Layer 4 of a small transformer language model trained on English Wikipedia (10 layers, counted from 0, width 96). Numbers have three digits each and are written without spaces.
A neuron's activation on a vector x is ReLU(weights . x + bias), where the dot is the dot product.

Input weights of the MLP neurons that the questions are about. A number n stands for (n - 500) times 0.002.
n18 (bias 0.011): 530549635546402565533624344492418540616343572574391579589412365415435218716792381709523517581596721785599328357384456485507564642514481518469625684751408412311577390578483464720437470557561407556414496478496578647297328418452462450485564356425367291428533521450732579489406351312410737493
n35 (bias -0.022): 361534414483514463525532560726182451378313447680433540697466384563385394625475551315177584538483573511467541680358424621496587560712613565513615548517313484445370473490527555469554709311542542322601512309702562514739591258647486615500542636639456511595273607577602368468440341397532538615
n58 (bias -0.026): 654590393470614525708433504558460512636466537645410492481345516632454698436568672644386436271301496367545604500363276346484592893542472847204496610507458515406547487420597558588552480343690419686373504449656427405348686435380440519398419151585537615375556519395645634283516400603414570799
n67 (bias -0.023): 826715482521666403371335405562895595490564448616390474535319417500525569433358571396259574450597334383442521454477560515463677566551659625660649374573410490348280456543458799335485301296551718451496532404607578429478460442552571453419496417673400489642657490587617599474325277417527536613
n78 (bias 0.007): 639477207610348496573662507489500759329504559237417422588383557539456597341665496388356503587493595405496416464436588293510578396684429416448363438565382487514408537476680476577598592594500541429385485687517449496658531368346497565714541749666612413442285598510386654531503459581579418199
n84 (bias 0.002): 537469462396514542622450418229401482661535456430403518418365386305344557438795636538496524531528655424749169504711485400593606432426500514731464656531402337463586621444493303573595562500475365822292605460389640635489493514387645320615532273412357580621537517667622418399404451585563578386
n222 (bias -0.001): 451570392405328649886397474424592363272338581524491429374558663616470364689730649428642574492429601400738500233279356473847500547479818658528570434476207492482618509329199546433309434563563674650403630419479556626577293571517512706188352678571357522449605585610491749569526500601248593305
n230 (bias -0.028): 595698581521443819671688504353330421500391512557518423417508437525526627592567581660577521368256500356445041586699263545601513386444419547533696492297539325559613457141259676466473741398673491495470362215449273527426690637442416763583815452702477522739420438327545546306748328636492794548
n234 (bias 0.005): 458363593525577411225445745565579237302555476493438395351348485575388654405292343466705490386343468566673260637364586689471590500468677450410511599441461520515180294407361565404504608578663616523558718650525473652540374625615500410511540691414615644602351656572342405621438507641544493536
n240 (bias -0.019): 799540509575500757560399261066368472349256435709265419443367363483418539694696622399462425603554572256379675596505448557652410283559661321409631367230252248490360654361517671621547678374568746562464615601728487439243505486575602523684844314324293486491707552423756701681285680409335532541
n244 (bias -0.033): 641546395419372445632452400815689612463838613530512413580461718530520500688711373525483385469422225466748597558401635529652555476299347659383602424583394188467430314367413524605362618508536413380358396708578545772532275484423496441472433670626630423317549269314665488573357324734346445516
n253 (bias -0.024): 390577893658402650513456522654455487562423412492469623378577596417421674487644573509509568427418391062570116505775455436255086518622267539378482693517504311564582490284327805435464649388219702386565466407435652568328666491328380640527732346639388756685373416381569574375544470680687491553
n259 (bias -0.049): 579549728554322334592063434127781439467434466298749416731505662486330315515567360495664602485624844473511319489348251621714670658735552510812619413673445392674355522515567590475371298609159420296635280393268382423485465450469588565378430159679915249429376692415694664418268893529463751515
n281 (bias 0.005): 585609460599424529507404548579374411468511474608418486542573659429328433253632570496646372403620365482478492475581528504603493703443482650649510463623379462628506541266370490624472483213365104539433295424646554580483541654591385483493483683500640725633283416490557429510422450568629426313
n339 (bias -0.021): 384359533557431369341456460595328628424399385538600333453608266450439413443446395565445628321612570358569644700413395465397595534555490306506604506512466543536480696509586479518708392709395589587448645350527465418450503317525452387497561497683582626550446580383728328513596524547606611488
n378 (bias -0.040): 290568492684404719675629459443406649609603825631330363496536722457385601807787487339448393545545292412304514582466648405542239758557230504363567425528463400595450455605311423674521636476373599590471320508222735639475619533399300569620541611447718374434398209586633474538240553555477484397
n389 (bias -0.011): 516406625246474436436462504622519331317610642448617213504587407532299412384366365567394471452415600496745422398481400559700548308611706621593305527400445423512531549636489699474355396793500533597756455575343305225470415684477442500477526396463681557601396496798593649743429574532427645455
n476 (bias -0.004): 509444536428604500567762529313436321593370292512359509480632470473602372604369534770470583443427492359234395293710555582629500704267671431531723474221301431478565545427603545492605682358484377620455694371665546496694406235665304512637635484329396286603411752163513703454517443668645471796
n481 (bias -0.010): 562569539539355335520307263483496456526404576426408273580713587553417414423406348550571154480551693628605546621421684325428614516678711613557471435390516615371541730441542598613492312633528730525765265355519433329504464559516492322504615401563576459348393629568707454609160594530706488051
n510 (bias -0.024): 564649474504044239606350575417414509533658408324434523768632491533491438640536441454721530444267734284602363399486365775469400695731732650650572676504483394880459447457471509238214635392286570386526476584513328263430513569500526417443470448725472375382739659421582417874610396579678478308
n535 (bias -0.018): 587535336663548301363484560327742480601322474716476467610345525376555538315394508609663581602418334657757435383434475608556405199524364784636386717633520652221541530668481610555297251566294452570524796396414559533540544649508353228456386662315181411472414481587624492674520398519533536532
n543 (bias -0.035): 652433391586612524496558573192587407287316558371550313573776659789500496578630302698725578312538530561557482661763492564686580585572349466427355556632394307384390379549287636459371480447485561412443534419639550496550500337606563527701405546367451508193283211599544404453488432664525412416
n544 (bias -0.030): 372496572493415308399349469427468612417400453446330416654541516442550525478680789561464389489308458381561553865472370492601284353538424504394296591233485547512578705334284583477551796587531431552633370693642532414415473386469396644608603504511500574408240646412496440667331579456830378795
n545 (bias -0.019): 638432446610674567315535638331206437408364481792661492463306204430492622383404540582672651531531426425529509341532520520338628417368565561351560372414431423569318526703646612619675331619648298524446838492378328404527446434428504667700496395542562420653813623445520324496382485559522348816
n552 (bias -0.019): 470486531386489715554589700470603479533457490467686334466348467667627637514427482283418579308406507352346512403666226370464482443521751396429689419629507407671381554500052363430652463542433666456570772461517450453475302570442545532536556603475519525397504564663574377644546346625592610383
n581 (bias -0.054): 648704555747321592587509656883522548610514664415596393644508768459461585608399349650383259449360261394655745500442589387739474491436446635258465457529313540387372345110281398640680385381461397424449594530504665601370616560549513226470466444504609557444309039651527477456323457635548599741
n625 (bias -0.021): 538461569435645343303641641414272366350492458665455446482392255510771570475394587418597571598387672236613487280527542427377628604529477601525542611430504517396366605569655752482376602395518698611460661481691210304396482496602475372511522386642360714360519440382672508672459420539729460658
n701 (bias -0.011): 470689728480311398345467350105543755355486429535571569413310371437409363448559496272465612586492603380417298374250517652278767496603474520796407466373541473413515591622651438802665423378409550595335545584447267585550455332560560442688496545471561487537594754405185435694521533863661401517
n728 (bias -0.061): 573607539401625589763580602393532553596394492640580326572569537508539396308545609467283504405734443618584551560633532514687168589465418448630635223584335471537590591699297513465505400292425658312299510424440739477682439478387406308646281658783593033831613403707225389818226465441512645513
n748 (bias -0.033): 889526485350570500554593240598520415584660332630438632618511576366542442481374631748387418205401283467484352419212528488500470523282584624306673647581424482496504366451518355492508599250573366400767492317677493437647370508618545443508573550291492512681647441708580645312369462635486650592
n755 (bias 0.006): 344558466395447548616380560408583634655393517346528562247687616401319470676525568474460429342613313620633500866525557245507431486479395442527550570630493425515435775263533396593343565510472315573521412377476588525668205538443364490468621566486747671402435390510496646454616517606426584503
n757 (bias -0.052): 459409216299566558555609409584381445582575414676526477472461736527532377406415619347515612436788618330515433629541507492427375518392496652469504197438457574674339492607455471379470269720623478410432484463404618430496378593370581590558647540668855511500403431417756652581235579634453460504

Each question shows a token from some text and the vector x that enters the MLP there. A number n stands for (n - 500) times 0.0091.

"frac": 612431634618685533476577579619613551508304698443475519420583474579531311481665526310308533347654403589583438403541482563505494684576448443326692430192643620689594678536482244408326503470638301473623669663420383461445454463442602453226461548533485508601440721388558443358514450411504480339
The two highest activations, in order: n552, n222

" series": 655422633722679571471639482468717543455335605540448634451590558592493541511599438343302573582592424548572413436626451570494500584472349516475548422174602611596423766503565175464350615499693372438678684793429285444481476457381470554321450523409375502588350512415503425432475448406541411334
The two highest activations, in order: n78, n544

",": 603491626736596507557595555561634544447376667593564510498612508579470510590696380343385431397568488544720420343596489550477479644495329557393510471122570563481513677545588212415398533454603448540788669743399455343404462509363481615355394574446425503659451592426510380338490408383482430306
Which of these neurons fires most? n378

"===": 717486666702576469498452638578756495501407678491485493481522489554475383471668438295298508494612452615549459397652565680488573541445319316377500506215690628567449762532611247537344582413706385466768686674433470380443450474357499561346464441428458520551428496370479398423518479388512415327
The two highest activations, in order: n78, n544

"al": 559535580690678460536583677641523517469418649573584544492656611617428255495619503366358561428744435422620378456623528537327485595501486474409575402198597571591512674593552262365373558571681392485718665661369420321391386480348600637260383495483408587628397562338514392301568507346475391367
The most active neuron and its activation: n757, at about 3.1

" Taylor": 558389606680574511512613516648623542508267540531382482487605527534597398480698427403350522378651461536593556494578489595476522616475534439434573551058481628603468667571662199386412584523620241430749595734349480420441434494422557647323329456508464697560377484391530396376572453482490513385
The most active neuron and its activation: n544, at about 1.9

" ": 733472661727649340553487605554707600341309572494510473567539471466586444476523427304356516418657312586629433478496533520540516604447375455411584438234669642542485655534629237485375589509548369568803660803322353372338479479346548530411420452546443530509435569411540405432602478445520451378
The most active neuron and its activation: n544, at about 1.6

"_": 669500715576623492598594514628606518437324715572500570508521486544464507564638477295325505409659501505584561492544501590483464613384378403348636454173704604582533626604562194450355499424538363445638697698326330423435435472437575508247478509460490595635476668432592429355457401370539500303
The most active neuron and its activation: n552, at about 1.2

"n": 560364711686604507527567542575570536422379699635658544543598609608502430529565475253308637328652479504639389435608433559515460635488492395330635529162662561610477629541532203419327526518643438435652620617361478394433351464409612552251351524467460561520562527453571476396499464351492486299
Which of these neurons fires most? n552

"-": 616506630610689459542468640472644577386339611547531564496580561479529435473560428328218535383582437541625553408601535613425591563448476477410620399276636671532526663559589183408286621463661387504772802721392383451372483497442475620310463426458367531527547566469481442392474517318464478309
Which of these neurons fires most? n545

" achieved": 622420760662636531535526503654692592478418613460496574558637548431571439500611490299475483387587374535674398400609622572517562606477372584335469442238597567572413667506568236508355588415643320403737691661405437414469425454345597559253429537476383614626233503326569384373595452415517352343
The two highest activations, in order: n253, n281

" Ver": 574495644577644361492579505515645629311319638536410533511607530505570340511566446310323471389668424615665577471609568570389520592476352364533546445090509596559455697588726212389419513543627505498722686754389394436477444396370514499392488565520436632571430521494570456380570452440420502349
Which of these neurons fires most? n339

" would": 702504652706619522553535584562732575405367628482560579573646510541639401499648459283492511340584392524654522463629641595442534592411350529377416445155638548582382698557551280442323562454562506417707734689455443402414428475296534536419351547380452569583286422439535439319476508420492341319
Which of these neurons fires most? n543

".": 626529663723699487491513555663603536488422682475620502471587533538543560554647346231278440450636407462583444440574585633566513625450356503531505463178640595558420612477548257531340601460661324453752644812352421441447428488353554594333442538427456507506484513401478408327428406404480440366
The most active neuron and its activation: n244, at about 2.6

"\n": 673501679612618426612565507664746510520379631539483507572508508589509457491632449284343534412621456525597426494572599606564558667445351405527408440159675603599479644473593224434327626412626390488741638770417468411415391446335567580305365505443343506640541540455499425350466351406427422374
The two highest activations, in order: n67, n244

"==": 691481650671574417565472586682753512455422583512510536520467565547438455515740481268310470444612434553541448420632544706552635582426384360474491502230703604602435700503513211464362590330649376453739681671427505359432458445330618560273424465399401388631497445395523458386556444403562462351
The two highest activations, in order: n67, n244

" likely": 700477613628595647597595600629669569457326623483560541633516542583573424506674466349338494302476365554612367486621495601461587626469449549371514386116526482467455681553475190456276589586722397405663635760390376385431543551380597589399432505341488582639366488359552404323575454469523429420
Which of these neurons fires most? n230

" On": 646498657543609452459568459561731531350393637508521533446569596516534425567628415323321534423638408480653376437567581625487682697417363499460449507154586506617453695610618268516337654452640386449837654704438407450484362401372547472347350591457415595612414500436483352377521478469382471364
Which three neurons fire most, strongest first? n244, n701, n234

" |": 578490646755692487563480572534597496470358657544454507435593508537575491478550385320358507442563347555654454442612585653532576639472337495482470479176686615576487640592525242479312608487639320396826620763326443429399490545380456607316465578438435568500451590391470442378498470354433383350
Which three neurons fire most, strongest first? n234, n378, n544

"o": 506389613712707494468575581610528522415414699605484502510642540630428389542676462312398512434617454516664447429555512556394507561557443475463630420177642640512415674592551199374362599541621389598698705702471377302445410461341562542341420463480377645642466486343635448365542504314441378319
Which of these neurons fires most? n339

"$$": 720437725568653417604535489607647536475346720528530610519496513542456410525651453275361507497549493529516464456635561641472556613408363412383508496181616607569529646547476202481291599437620411485718670680319465356437480430444672505254418545422463422742396601411547456326489397511494470367
The most active neuron and its activation: n748, at about 0.66

" Col": 574565636617666491540582432466715651388404578433578651433605527508532412488483508299428580338697495606659527416599516589403557575431341413600474403064568620571492690502645265328337574601656438494694662748403463451390393393510576501330419522483454510509496497467495426327562405372419503364
The most active neuron and its activation: n755, at about 1.3

"\"": 602424690787587491480507629581674555491366701488392504560624492540490415502707412326381580548639485583619509454548606607477442681419378396397498367200596584612413713581613241465402564466629340549708641700434308318336477527360551628313351528457423492510339564437509458358463456465471416360
Which of these neurons fires most? n378

"season": 630487633684662513567594479507761543607339605551568519568620452508531447458617494432345590459661441634602345403643455608349591602384430498465518508085684625566498620512523228397327538451558407445623644679519282466419412490381518536254385548452411583542281532406569486403546486367535570278
Which of these neurons fires most? n535

" its": 695492633634640451610534553545622575530298571544505586438600552512517358460581478364416480305622438568648502439572460669415537605463480494441505457210551510548569764526542203381208634477653459423850671740503390334474421464325516597352430493430408508603387380422561415391629439463538447336
Which three neurons fire most, strongest first? n755, n748, n510

" other": 701525663697636548508600462577621546544320568484553583522576605533502475571561456356384515264514413499596314408598431643427475602432449455468603435198623597535610739509586230399276621499647440435802612735439409331477520522344498619309444449384390498565444470381574341331682437429530409421
Which of these neurons fires most? n230

"vis": 587456655672673464610536562645683577476312561501443570497523610667514380479667421304311500345611465510695394362525573543461558646453455471427555556185513630598529622541599198501379522443724265518726701681438374478426386483472576485398426490452436537673359492449590463233485477434485381337
Which of these neurons fires most? n748

" the": 653443667654638446604537632525688559493299615482551559361575507570563408503579451339356504365559469506659401419623415674385508660456410460543511442209562591554509688557589216447270643506623461469894615699446360343444470506363528592386444429477386449604437472502532381362575470435502406309
Which three neurons fire most, strongest first? n389, n510, n552

" Te": 699478682565558541528546524642499621395406600453530501459536509531320394606624452293334553373665374493599503390577508538528436626517503328580517454204566635575508661531653152482398619478669353458753702842413428354474358458413609552332398516463433632554489496431496441347584401469534413383
Which of these neurons fires most? n755

"!": 573408640693627481563535526579557428437412769497583477504569500581521365559692482275393541521586469559583521464525544546507445680455413470425605428111699528612488697574518182521423544436635351544755725689403328458467437495442588509316428499513458555608321479368536408346453412429390491343
Which three neurons fire most, strongest first? n378, n222, n552

"s": 713456664801674484581541621584664554493356655537503522437560519661511352435641361286390464416600393548632317403537474474460482611428404476356569447204500662640453646568539174446348561514729451557669657631423419361478435593317590545307305604476544565565494472457517399391513512382555434367
The two highest activations, in order: n234, n552

"---|---|---|---|": 692462703705656423430498564577666492522381683673397587481453466526401364563564451282389512354547430563589472373646593687525473674373440339468499529204649634526513748573535253492360550442540433562786605674323558411452456468455595535246388484419440542568460510371543419433603453388520366362
The two highest activations, in order: n535, n234

" a": 671457639680588503560503530616622521492338611476503589340556551494576464484600412349329504400589428491746515436518465619450537671445452549493572455232523607564394756560583235427211672466554383488814655694476378319488478560314559603282416373498377503608428502390581469382597480448481437315
Which of these neurons fires most? n510

" layer": 599498638701700371495556612594678574420385633473536648486518556581476338597646462369372559520668418463521427434575492485422473592495440521393500450136591617591613681555578204489370572515726319529677674734441321367565456490450590515323439457332452539710350505365503391326534467382530349316
Which three neurons fire most, strongest first? n544, n545, n476

" for": 664496618609617514582431506596592504449341574535570525546587607589528362536665377343335431352602458523665433372540572662346478659408412601470513453170601606663414693559665324425262604465699337477819645713437385389486499469347501566315382484493404555608344570424567385407560510346479391434
Which of these neurons fires most? n510

" ==": 696509665741556380505460679673682475476410672530493491482542474531396348553694451264308417466643415528517510422585540663515568512458431338402466500163679619625466707542560268574411558385704363467701673653437435408503409475414629591321483433392469420625421465367542432414621489362545461312
Which of these neurons fires most? n544

"1": 683422663622627385525565548496604539485347619536481619533560488466510473500689495303300511443644526561667443391583565647443545647464409487520586484268598689586431712424612219398235625504606351491756646731442390464274389500380607511342344518383428440608502557459552433348582356347391494394
Which of these neurons fires most? n18

" expedition": 643411629782652500469556489496725600432378676453501610444607484549525439510707436367384493462616465494580444402504495488376616569520407435471451453116527625541513678590709218536355622483727357464663581761486318397441447532379683490368496567372442539556426405395494386388593483308550345412
The two highest activations, in order: n78, n701

"f": 554445698733643465533427541632620500459381768458631499556589497623565383659632486342386583353586474544645415345512585511463500665441427446411648513092617610536484677493589248470325539510653386515578711585406407351395422525436620445279438447492453574534542520398523461358551502329378477362
Which three neurons fire most, strongest first? n222, n18, n58

"|": 649482658624571380548573504577638525505371591578531548467515500551521499529651458329317528399567476540642432437670529723456620593379303409527485338173631634591497718567571208470254652424597297452794678687427443466443401484422523515299426450500400578617542508419557393338553459409406487363
Which of these neurons fires most? n84